Layer 4 of a small transformer language model trained on English Wikipedia (10 layers, counted from 0, width 64).
Take only the direct path to the model's output, skipping the later layers: a vector added to the residual stream pushes a token's score in proportion to its dot product with that token's output vector.

Output vectors of the tokens that the questions are about. A number n stands for n times 0.01.
" con": 46 5 14 -13 -7 5 -40 36 7 29 -1 -7 87 -1 2 -7 -16 -10 -28 -5 0 36 -24 6 -9 -15 38 32 1 -24 -20 -30 -21 -69 26 -37 27 15 -4 16 -20 20 -9 23 17 -19 2 35 23 35 -1 23 -6 -7 30 64 30 13 50 12 -18 -45 12 31
"ects": 6 142 -37 20 -6 39 54 21 67 -11 -58 -6 -45 31 221 145 -115 -99 65 107 -88 8 28 113 16 102 33 -116 47 25 -85 134 52 -12 -105 -57 70 15 25 -39 -49 -24 -52 -80 -82 51 29 64 91 61 41 -27 -25 41 -27 23 -11 -9 26 19 42 -59 39 101
"hip": 29 120 84 -23 20 -24 23 -19 -34 -52 10 15 -3 -4 -54 1 19 -71 -16 78 2 51 -38 11 82 2 36 12 98 114 -60 93 57 -57 -170 81 137 30 2 41 -35 -76 38 -24 45 44 -2 79 -6 9 -32 -1 18 47 -84 -105 -19 -46 25 51 -6 -40 -125 3
"abor": 26 9 -3 -76 26 31 3 41 108 -3 -3 29 -37 -73 18 -38 -90 -8 -55 69 20 -19 10 -20 84 50 -52 41 -22 22 -10 -56 -16 -4 -136 -141 -50 124 22 -9 4 -37 -51 -62 6 -59 64 -7 88 -33 87 -62 16 105 -92 -10 -6 5 55 8 69 -26 43 -40
" ===": 14 31 40 -61 8 -75 -20 -32 34 3 86 -5 -68 -25 137 -40 28 -58 14 82 27 84 39 -6 55 39 133 1 -79 -82 6 116 -16 -35 -102 -72 -33 94 -1 -14 41 88 -27 28 81 20 42 23 58 28 22 67 -64 -40 55 14 82 7 106 -40 105 -60 -45 76
"cl": 49 1 23 42 -8 0 -39 -26 -27 -18 37 -71 -18 43 21 -22 7 -19 -5 42 91 -61 41 95 -3 100 -63 -26 12 -76 37 -24 -52 80 -59 -9 -47 0 9 -19 -27 8 -107 35 65 -32 32 6 9 9 -41 1 -93 13 4 53 14 -131 45 -20 -12 26 -42 75
"augh": 71 9 -22 -23 -65 -51 33 47 16 -29 14 -34 2 5 48 4 -2 -37 -51 -87 60 -75 -20 -42 90 -92 5 -28 -11 104 18 -44 -16 -52 -128 -62 -66 72 7 -20 -69 13 -76 -65 -76 51 -17 112 106 -32 70 15 1 8 -50 -135 6 -135 -13 0 11 112 39 137
"ived": 49 54 28 5 -20 28 93 98 46 27 -1 18 -5 4 22 127 30 -79 -67 39 43 51 103 41 34 37 -23 -31 -36 46 55 19 81 -76 -83 -103 22 14 29 -44 -125 -98 -59 -71 -115 8 59 -9 132 117 101 -31 35 55 -78 -112 9 -105 7 -50 -15 19 89 -27
"hel": 40 47 60 -15 27 -33 21 -42 48 -34 -22 -65 21 5 36 -45 -71 37 -67 -54 33 11 -63 5 75 60 8 -53 7 62 53 12 -19 72 -92 -22 -20 -75 -10 -5 -119 -72 33 71 -88 124 54 23 6 -19 17 11 -65 22 -123 -12 32 -81 2 145 -26 75 -44 47
"ing": -16 -87 -35 59 47 -3 57 36 14 82 -38 35 8 33 -23 9 19 -45 64 56 101 -43 -54 -90 -49 -38 -30 -8 47 -21 37 69 -11 23 -65 77 -5 -18 -3 -9 63 -16 -47 30 9 -1 -9 49 -38 -24 32 -11 -39 53 29 -15 24 -35 45 -23 20 -35 144 -48
"ef": 58 -48 -57 9 -97 26 33 -37 -12 -19 -1 68 -28 -28 23 -9 -29 -38 -28 91 -54 -73 61 106 17 -30 -17 0 16 -21 9 39 -51 -22 -85 39 -34 -35 -1 -76 60 93 -24 -6 52 20 70 73 49 -92 30 -82 -6 -96 -104 31 101 -42 -1 75 -35 45 -20 3
"- T": -61 29 -62 -35 -31 35 -58 -33 10 -101 76 21 -13 11 89 -39 -11 -49 -12 -50 42 57 10 52 -41 13 0 -78 4 44 -18 -57 -58 -13 -133 57 34 42 16 5 33 -5 14 -42 -53 5 46 0 4 39 45 69 -33 -44 -79 -72 35 -80 34 27 46 53 36 66
" Group": -16 71 -25 -46 61 -19 35 -22 44 28 32 -26 -5 -58 36 -2 -35 -2 29 20 -24 29 34 100 25 -10 5 -45 13 -33 -28 9 -15 73 -3 40 21 23 5 30 11 35 -1 -23 22 10 14 57 -30 -124 -27 -11 33 -49 20 -17 6 -39 59 -10 -11 -13 -7 -63
"ests": -57 -26 25 -16 -20 -106 66 39 15 -91 44 38 -16 83 81 -14 -109 -103 -10 -13 -27 4 13 52 -18 52 53 -84 -23 38 -22 -13 -39 -31 -59 -56 8 -39 23 -32 21 9 -66 99 -107 131 65 -15 94 -59 26 -98 55 -87 24 -47 4 -6 119 -8 35 44 101 65
"usic": 111 130 -91 -61 -43 86 71 0 166 -94 -45 -109 -149 23 -7 -66 -80 -22 -33 49 -29 -20 100 103 127 30 6 -75 71 79 -77 -39 12 -5 -168 -75 -5 -28 14 -32 -43 -60 -1 -31 -20 -109 -54 156 15 -28 83 -47 49 -2 -16 11 -2 -39 2 -7 34 22 -32 -77
"om": -27 3 36 -13 11 -64 -53 25 -7 -47 -40 -64 37 -18 41 51 32 -24 -88 14 7 -96 -43 -41 -1 38 -5 -51 -33 17 95 62 -27 -15 -51 50 -57 62 4 13 58 5 40 97 -17 -65 36 46 -66 -38 -42 -50 -21 2 5 -1 -43 -69 81 4 22 53 -34 2
"umber": -92 88 -42 28 45 -88 93 10 24 -43 28 -5 76 24 -12 -104 -25 3 -30 0 42 -11 71 -93 54 100 -46 -84 11 46 4 -10 -16 -11 -112 -14 36 87 12 -7 -16 -8 32 -93 -33 5 49 -9 20 27 12 -19 75 -77 -23 -59 2 -86 -15 -49 -35 16 -45 8
"ed": -4 -97 -25 26 17 -13 74 -21 64 27 41 39 29 71 -71 18 73 79 44 45 78 -18 -26 12 -82 -49 -58 -60 42 55 20 26 51 -59 -70 19 -74 -33 -2 -3 43 17 -43 34 -23 -78 40 57 -26 -36 -6 -61 14 59 -8 -43 -39 -9 35 -45 -6 -52 93 9
"ference": -26 -16 32 -53 -116 -7 57 71 -22 19 52 -12 -5 -73 -25 -135 -35 -98 -59 -57 64 27 85 154 15 1 16 -94 -5 10 -2 0 -19 103 -92 -86 24 15 33 3 14 8 -49 105 40 51 31 40 111 -59 -25 44 -27 -93 2 84 77 -88 100 -60 7 -26 65 4
"ions.": 66 -44 -45 42 -29 -152 96 -180 15 18 -12 55 -28 -31 190 39 38 -70 -18 44 -20 27 -45 -50 39 63 56 -106 -32 97 -20 -55 32 -68 -93 -124 67 18 21 42 -5 -31 -54 20 -24 62 -51 -53 80 16 0 -91 1 26 26 -62 31 -200 119 74 63 -86 -101 80
".\"": 403 289 23 -139 -133 -171 185 -144 279 -269 267 -44 -154 -179 274 -84 -254 -241 -92 24 -166 219 231 173 140 156 140 -263 188 130 -183 -370 -78 171 -482 -284 335 77 158 -243 -125 -174 -30 -365 72 64 123 165 245 -95 278 -105 309 -55 -183 -244 257 -249 143 184 -94 -117 -34 124
" was ": 55 -75 3 -51 35 -133 -1 -103 11 14 92 -30 -22 -12 45 23 91 -79 -15 -38 -53 -25 128 18 36 -28 47 -34 0 -48 38 -40 -19 67 -82 10 -35 -50 8 -20 -43 56 11 -22 23 -40 77 39 35 89 112 95 22 49 -3 -27 32 -15 21 80 -53 -63 -67 -2
"ular": 25 26 -49 -4 -61 -87 -41 -4 83 42 -33 25 66 -49 14 10 -26 -17 15 -48 24 41 100 46 -31 37 45 26 59 -5 105 12 -4 34 -114 -95 3 -9 14 73 16 -121 17 33 22 75 13 -22 70 15 17 -101 -46 -33 43 89 48 -58 -19 61 7 -141 48 48
"imes": 4 31 -20 -82 70 -171 90 -75 48 -63 56 1 -52 -111 164 -42 55 -21 -16 87 89 -54 -20 33 67 104 75 -34 1 152 44 -94 35 35 -25 -51 26 -40 27 -10 -77 6 -27 3 -52 26 91 76 79 12 56 -79 77 -17 -19 1 -14 20 80 -40 39 -36 -11 -4
"ograp": 198 30 -52 -11 -37 42 -46 -29 34 -65 -14 6 -69 52 38 -30 -75 -115 -57 -63 -13 55 8 57 70 80 -26 -42 -13 3 140 -1 -103 -79 -156 -30 19 14 9 17 -78 -34 -19 -72 -45 -31 21 186 87 31 22 -12 36 2 -47 -47 -45 -100 0 104 -4 38 -53 1
"ize": -11 55 30 99 17 -73 11 43 93 -146 14 -18 1 -12 1 73 32 -36 -57 38 -113 -15 6 -5 -11 67 -17 -17 114 7 -74 37 92 51 -111 -123 119 -26 16 5 -35 -63 54 -97 -39 -30 35 27 -21 -65 -17 -14 -76 75 -42 -2 -3 -106 65 -22 -64 -103 110 -4
" Lab": -64 42 -20 8 42 37 57 -17 69 38 15 -44 -32 -5 85 -88 -68 -5 6 81 -37 20 -40 16 27 -19 -15 -95 35 1 28 5 -16 -9 -28 -85 35 78 7 34 -71 27 3 -55 17 33 17 49 -51 -12 -15 -17 64 -7 -21 -47 -19 -5 -44 9 -1 7 -34 40
"ility": 45 33 10 -20 -130 -17 41 -12 125 79 -71 -55 26 41 51 -3 -37 -38 13 -3 6 -11 -2 122 -9 51 -10 -14 105 65 -29 33 -21 29 -129 -24 23 40 29 -76 -12 8 30 67 75 90 13 -55 -81 -29 24 -30 -42 -19 17 26 16 -35 92 33 9 -145 26 -18
"ced": 100 60 53 8 29 -47 99 -54 -44 -48 57 8 85 17 -50 19 -28 9 -108 -3 -7 36 -7 163 -3 42 -87 -82 47 -5 -44 19 -75 62 -89 -164 130 -99 16 -86 93 -63 -16 10 26 20 72 35 29 -75 64 -52 0 11 -110 24 69 -91 70 23 -28 34 -33 16
"- In": 5 13 -12 -68 -67 36 -21 11 34 -75 24 110 13 -2 12 -4 -55 -31 -120 -68 21 31 8 -5 32 57 58 -14 51 52 83 -56 -11 -20 -132 7 177 109 9 -16 1 8 0 -105 -17 50 -27 28 2 45 28 90 -72 -64 -22 -16 92 -61 45 5 -10 23 -75 92

Each question shows what one neuron of this layer's MLP adds at an activation of 1. A number n stands for n times 0.0017.

n13: -71 -166 -153 -256 138 -38 37 -159 70 -38 20 -277 -61 42 -158 -163 -19 58 -115 49 22 -74 148 -43 -20 30 -113 16 -110 -70 9 38 22 -139 94 -110 -67 -45 -72 132 -51 152 -338 -19 164 -47 165 128 -74 41 135 136 -128 166 129 -143 -50 -166 -82 132 89 24 13 58
Which two tokens does it push up most, strongest first? " was ", "cl"

n89: -34 115 118 -10 -13 75 -146 148 108 117 77 62 -93 -59 125 80 116 -11 56 -50 -41 -153 -131 -23 41 88 19 -40 -206 223 3 11 36 -28 30 -208 235 -204 -175 89 -120 232 2 52 146 -205 6 111 -76 -195 -2 152 -274 184 -138 194 -137 73 94 59 -48 48 -19 0
Pushed up most: "ize"

n353: -18 181 53 92 -94 -106 -104 118 -21 -150 -3 145 165 -199 60 33 -197 217 -14 -79 -11 343 27 45 135 -141 154 38 75 -101 73 88 85 -58 88 32 -69 -5 -27 -82 -48 39 106 -171 19 -99 -79 155 -269 90 -20 36 117 -46 -168 350 54 -32 -34 2 -102 137 -133 9
Pushed up most: "- In"

n341: 93 -15 -99 -65 23 -54 -96 66 -114 -22 -86 31 259 13 119 229 140 -48 57 -213 240 -294 -56 106 161 39 195 44 -196 -138 146 -64 -136 33 -119 -60 2 122 17 72 -53 29 -29 78 -53 352 7 24 -137 -62 97 -14 138 92 -123 149 76 17 -162 83 -83 117 -59 290
Pushed up most: "augh"

n66: -63 0 122 117 -43 131 45 -107 21 134 -175 46 49 -21 29 57 61 -112 -8 -63 208 70 -59 147 -135 -23 -188 -123 171 -59 -193 33 -213 -100 62 119 49 33 105 -55 30 20 227 25 63 126 18 -16 73 -57 -4 113 -133 13 207 -55 -135 4 60 -134 135 -95 -2 -94
Pushed up most: "ility"

n143: 37 39 -76 10 -13 -235 107 126 93 69 17 -260 146 114 -122 105 75 -33 -73 54 45 -8 87 67 9 -147 -203 -61 -114 -43 75 -94 -77 228 69 51 -128 116 -119 -58 39 -39 -153 162 -29 -19 20 -19 6 -90 9 114 -230 18 43 54 -75 -40 -49 4 -60 190 -91 54
Pushed up most: "cl"

n154: -22 156 -119 -78 -71 -27 25 -7 75 115 -25 47 95 196 -125 206 -27 -103 -318 1 42 -62 -231 137 -157 -224 70 -267 -19 -58 -95 -211 -139 67 167 -99 -36 83 281 -25 88 27 -163 -62 -182 76 -252 99 6 186 -7 74 -118 -111 -51 -77 -157 21 -5 78 -133 19 -135 244
Which two tokens does it push up most, strongest first? "augh", "- In"

n118: -76 13 -105 -44 59 124 -206 -204 87 -146 3 -50 92 -25 -74 131 -53 56 -13 14 45 57 -107 258 -36 -214 129 86 86 -77 80 40 -196 381 242 -16 84 -6 -49 71 40 -100 -10 -57 106 22 68 -12 -120 -220 -112 51 1 -41 165 91 -206 78 -95 80 27 108 -20 -48
Pushed up most: " Group"

n252: 3 253 127 168 16 -168 115 -89 71 -201 23 -26 -271 -26 197 -17 150 9 -83 247 -82 70 -76 -20 1 -150 -122 24 65 -148 -130 207 -117 -78 164 -53 -147 -5 -31 16 -61 74 -59 -14 73 -116 114 -114 -89 103 265 -31 -37 -39 119 -32 -87 120 81 -112 -72 -56 280 -124
Which of these tokens does it push down most? "- In"

n108: 79 45 87 153 52 -79 -97 39 -90 3 198 37 77 -48 -131 198 -31 -45 132 2 5 105 144 78 -57 -87 -81 -148 268 -189 -12 -294 85 107 213 39 18 270 36 25 28 -38 80 3 -89 -255 23 -75 53 164 23 166 20 -82 0 -54 -92 56 -91 49 116 -90 42 -142
Which of these tokens does it push down most? "hel"

n331: -46 112 -104 -10 30 -68 5 -15 69 -55 90 -212 -169 -113 91 -9 54 -125 -145 -10 6 -10 -6 19 43 54 125 -30 151 89 -77 -86 38 223 -214 17 47 34 -69 -211 -63 -74 59 70 166 -103 55 -18 177 -83 98 -45 56 -171 -31 -70 -9 -104 -75 -69 162 15 49 73
Pushed up most: ".\""

n148: 181 -72 -81 55 120 -127 0 255 150 15 -23 190 79 61 78 -25 -6 -132 150 11 69 -20 -124 11 38 -53 -139 -2 5 166 40 -36 -147 133 26 9 58 240 38 12 145 -178 -65 127 -10 -15 62 -117 39 42 -30 271 4 -114 191 -53 62 102 19 28 43 -47 15 -226
Which two tokens does it push up most, strongest first? "ing", "ility"

n335: 114 -14 5 -39 -32 37 35 68 24 32 280 -47 98 218 45 -29 55 -94 -225 -24 -34 44 213 89 -8 -186 -121 -185 -168 103 -190 105 93 103 -83 -155 37 28 -63 124 -107 212 26 -103 -148 -55 -167 -101 -34 54 18 -191 -103 -130 -24 21 -147 -44 56 -29 -84 119 93 -5
Which of these tokens does it push down most? "ing"

n332: 85 -99 -35 17 42 -35 -38 -185 304 -199 139 -191 0 -78 -13 -124 -59 -61 168 -35 65 139 -48 -8 17 -55 57 105 -35 -99 48 163 40 154 46 -224 -251 -136 -180 -140 -89 -102 -101 85 128 -7 80 73 29 102 -99 -209 191 -59 -109 -91 44 -91 95 -212 -30 -53 42 76
Which of these tokens does it push down most? "- In"

n19: -203 -21 -144 36 143 -2 163 -115 23 114 -116 85 166 220 -97 -6 -27 128 -167 272 39 112 -14 -56 -59 -168 175 51 103 102 -234 153 -23 98 72 -360 1 -9 -142 98 117 -114 138 142 85 119 63 -48 -116 -68 258 204 138 -138 -41 -48 45 22 -59 163 95 -13 -144 233
Which of these tokens does it push down most? "ograp"

n78: 59 -44 -2 38 -22 -37 64 -7 61 148 -162 105 -52 -90 -25 3 -163 -122 187 71 70 134 -128 -147 -82 -78 4 -31 48 -42 0 159 51 -16 -106 239 143 -75 32 63 192 -110 10 -79 -10 -12 -82 -22 72 50 -54 47 -76 -5 146 59 -158 268 74 0 -119 -145 43 -175
Pushed up most: "ing"

n55: -71 -38 -115 32 -63 -24 -141 -90 64 177 -32 -26 -50 37 72 -167 30 -90 60 153 -83 -93 201 -42 22 30 -163 14 -164 -47 225 -53 67 117 13 -94 -17 -147 117 129 -143 -87 68 -81 -124 -29 75 -280 -113 139 110 -126 224 0 93 24 44 99 119 -77 74 -159 241 166
Which of these tokens does it push down most? "hip"

n33: 83 33 -91 -27 -29 41 -100 40 184 101 -184 68 69 37 -126 144 13 210 25 -95 -137 182 -194 81 -166 -158 -143 80 -93 -31 106 46 -181 -120 11 19 -117 41 38 109 -5 -147 -64 -33 32 42 -46 -96 116 -248 164 59 -26 -76 164 306 -96 13 131 196 10 -68 130 137
Pushed up most: "ular"

n193: 94 6 45 -76 -11 -197 95 158 30 59 10 113 49 58 194 88 -75 -111 6 -17 -265 18 170 -4 25 291 -153 -226 -307 -64 58 -62 -112 23 -77 -82 -106 78 350 -47 -14 17 103 -9 85 -134 56 -82 -9 304 -157 75 -30 -8 170 194 38 118 -61 -250 66 187 -46 194
Which of these tokens does it push down most? "hip"

n233: 13 -73 -74 -17 79 -98 -72 -118 -3 -79 -56 -94 103 221 -19 65 -18 -197 -81 15 233 -128 -1 151 -91 -13 -109 -172 -70 -13 -8 -45 -32 -135 110 -97 73 179 12 -57 164 -98 -23 -126 116 224 10 -150 202 -36 51 111 -125 131 25 -80 -28 -49 25 245 174 123 -62 15
Pushed up most: "ions."

n179: 29 -164 90 130 44 -78 80 -100 -27 -59 -136 68 8 45 36 15 -30 70 19 150 35 -18 -68 -187 128 41 -202 82 86 -7 -267 -16 -43 127 63 86 -4 102 -118 145 -158 39 -43 -170 21 138 193 153 -191 -40 198 109 113 -73 106 3 122 139 75 -33 252 -48 27 -138
Which two tokens does it push up most, strongest first? "ing", "imes"

n336: -136 4 1 9 81 -93 -139 96 191 45 -178 129 -136 -82 20 52 79 176 34 47 26 -117 -44 -90 28 -104 -80 20 77 117 5 -15 51 232 157 43 165 -124 -352 131 36 29 -30 -21 -112 80 54 -39 25 -26 -72 70 129 68 -203 103 -20 -37 32 -62 54 -141 -219 -178
Pushed up most: "imes"

n282: 39 2 62 186 72 4 188 -6 60 -176 14 266 -113 324 -174 85 -39 21 -168 29 111 21 -134 -17 -99 26 -175 15 -108 28 18 -37 -278 -142 29 241 342 58 24 -84 -182 -114 118 -23 -79 136 -5 2 -79 77 224 143 18 120 59 14 41 71 -74 7 84 124 -38 477
Pushed up most: "- In"

n47: 38 -64 15 6 205 -88 -15 240 247 -111 12 -22 122 110 -67 137 186 -87 -3 60 220 133 -151 125 221 -35 56 236 -68 62 53 77 -266 -159 -47 -31 -101 79 -3 -36 -92 -30 -79 133 8 154 -120 41 -73 -102 -97 249 -43 53 -23 -39 95 -70 -18 -74 36 41 154 109
Pushed up most: "augh"

n346: -35 36 -22 -83 38 -69 122 50 125 59 -161 -9 -59 56 -86 -148 146 72 174 -49 -53 -11 -29 -22 -78 120 -7 -34 94 114 101 -28 -81 -93 -232 -52 44 161 49 307 93 -20 -9 83 38 106 109 13 38 -21 -111 -123 -114 -244 -13 156 -127 -270 128 39 86 -32 30 -11
Pushed up most: "ular"

n119: -16 20 14 60 38 -20 -85 -81 33 -18 -169 -44 -32 0 -199 -44 -18 -79 110 -51 69 -86 -73 183 -14 -9 -244 -65 -205 23 44 35 -142 -13 -46 -27 -162 -97 -118 102 62 133 -14 90 137 -17 14 2 44 -87 -95 -141 13 -37 -1 50 -31 -232 -1 30 115 -49 -91 57
Pushed up most: "cl"

n300: -31 18 212 168 154 28 46 -51 -176 -150 29 117 -40 331 -299 93 -12 -165 36 110 -165 -65 -82 -19 -92 325 34 76 -149 85 -205 64 -55 98 43 49 43 -57 168 148 216 -93 -61 79 136 24 -27 162 -111 -386 -151 139 -193 169 70 147 20 125 117 -50 -36 -48 141 116
Pushed up most: "ize"

n189: -167 -27 21 82 89 -30 225 -123 139 172 104 45 231 298 149 35 163 -47 51 38 96 -118 -120 32 55 57 128 38 -112 17 -14 -6 -99 22 8 57 25 75 40 45 11 -103 -174 -100 -64 -5 81 153 -28 71 178 -16 99 -115 0 -59 17 -27 149 -151 82 -160 -41 -82
Which two tokens does it push up most, strongest first? "imes", "ions."

n123: 9 68 -75 104 97 72 91 -78 -123 -49 -215 101 -122 151 -189 75 137 -23 -91 -36 84 12 83 88 -57 -120 -98 -211 65 73 -81 -167 -34 -158 29 18 -6 -177 -160 81 64 129 -228 -79 -64 113 117 35 144 114 197 -225 190 -305 -55 40 136 -34 -44 95 -163 18 -67 79
Which of these tokens does it push down most? " ==="

n320: 3 102 175 -41 35 -73 -32 108 15 -203 11 -40 -67 -3 -33 -21 -13 0 76 -56 -107 144 -119 -41 50 152 119 139 -50 21 -11 39 -141 -107 -124 135 96 -19 -90 151 -39 -70 -56 -103 6 44 74 -50 -212 9 -253 123 -1 -91 -106 65 133 -30 1 17 124 -43 -106 -169
Which two tokens does it push up most, strongest first? "hip", "- In"

n322: 21 136 59 130 128 -28 41 47 -83 -71 -55 245 50 212 51 -81 2 18 -221 106 44 -79 -46 214 79 85 -12 8 -424 -101 -58 -102 -28 -12 -295 51 3 77 -6 -331 -54 -110 -33 111 -111 181 44 64 42 168 -124 -47 -98 94 39 -322 8 -51 26 193 47 83 -129 -95
Which of these tokens does it push down most? "ular"

n99: -12 148 45 159 17 -111 82 -24 -48 -130 16 91 -84 105 300 -44 191 -5 96 -106 103 -78 -53 6 186 103 228 54 36 -130 234 220 34 -117 -181 -9 126 -128 -24 -29 17 79 0 -25 -32 90 127 -118 -219 11 17 57 133 55 -153 -123 159 100 29 336 181 178 -271 30
Which of these tokens does it push down most? "ference"

n270: -259 5 -142 76 77 44 120 -23 -145 -33 -3 8 133 -9 29 168 -73 77 -19 -111 189 -25 -35 85 47 56 -67 3 -60 -34 8 -8 -188 -70 -44 110 13 161 -99 153 162 -9 271 140 -205 130 -20 -248 -19 122 213 154 -79 -283 130 -325 25 -43 7 120 40 350 -78 -50
Pushed up most: "- T"

n3: 0 -8 163 -16 -158 -159 -25 96 58 47 126 82 242 64 59 168 139 -141 -5 51 193 -26 130 -55 -3 -55 -14 6 141 10 5 -127 -136 37 151 -204 30 309 281 -99 -132 -95 25 53 163 -182 121 234 -144 -171 -166 119 -95 68 -86 139 -292 34 191 -13 94 195 86 -59
Pushed up most: "om"

n20: 9 21 -28 -19 159 -200 57 -162 62 -103 36 77 171 -123 239 -64 83 43 -8 5 -215 -29 39 -11 -147 336 103 -46 -155 63 49 196 64 47 19 88 73 -115 -188 -178 143 -18 -100 -185 -178 216 39 -222 77 10 -18 -37 40 -96 15 19 28 307 60 -134 43 -100 -82 -135
Which of these tokens does it push down most? "augh"

n106: 3 11 -50 75 -153 -71 -83 -143 73 -23 -64 -2 93 59 -145 14 104 -4 -77 -154 108 22 70 29 138 -167 -76 -127 59 33 -107 138 -162 -178 -38 111 40 65 -41 -5 -11 -90 84 147 -201 62 88 48 191 115 100 -9 51 -56 157 94 66 -137 -148 -133 44 10 1 105
Pushed up most: "augh"

n146: -78 33 124 -17 53 17 39 -33 73 -145 91 129 141 -160 199 -29 46 -8 -88 -42 -26 -41 17 -37 -23 38 -106 -106 168 -33 84 -131 -102 -113 -232 108 -106 -69 -48 79 97 161 27 -32 -157 -57 -234 -59 18 213 -58 45 63 85 69 190 -86 -95 -94 17 244 39 73 -108
Pushed up most: "- T"

n30: 81 -138 177 157 133 -139 -19 -240 -184 -186 34 178 -20 4 -88 -53 248 -154 -32 -194 75 -167 -1 -54 -3 6 -103 -35 210 -196 -107 -236 -226 145 -223 71 -19 150 50 -94 143 220 -122 32 -107 -84 133 -149 -73 21 -153 173 35 -85 151 73 -12 216 71 119 151 160 -167 -124
Pushed up most: " was "

n362: 39 162 114 20 134 -51 24 56 -162 112 2 20 206 252 -37 -83 -69 157 -8 -25 -56 -224 29 38 145 119 -126 -110 41 -10 -51 55 -199 -209 -182 -130 142 -44 361 113 201 140 -92 -43 77 -58 -126 69 41 60 -44 -72 -150 -70 58 98 155 55 -83 203 -173 -26 43 152
Which of these tokens does it push down most? "imes"

n315: -304 -36 149 114 0 31 11 156 -132 -114 73 139 -111 -110 -24 166 -4 -118 69 -48 16 86 -48 -40 26 94 -47 55 64 18 -150 39 179 192 42 -12 84 -278 -223 106 -26 53 115 -110 78 -129 31 -121 -204 -75 47 195 48 17 23 94 -122 89 -9 200 -41 12 -127 -141
Which two tokens does it push up most, strongest first? "ize", "hip"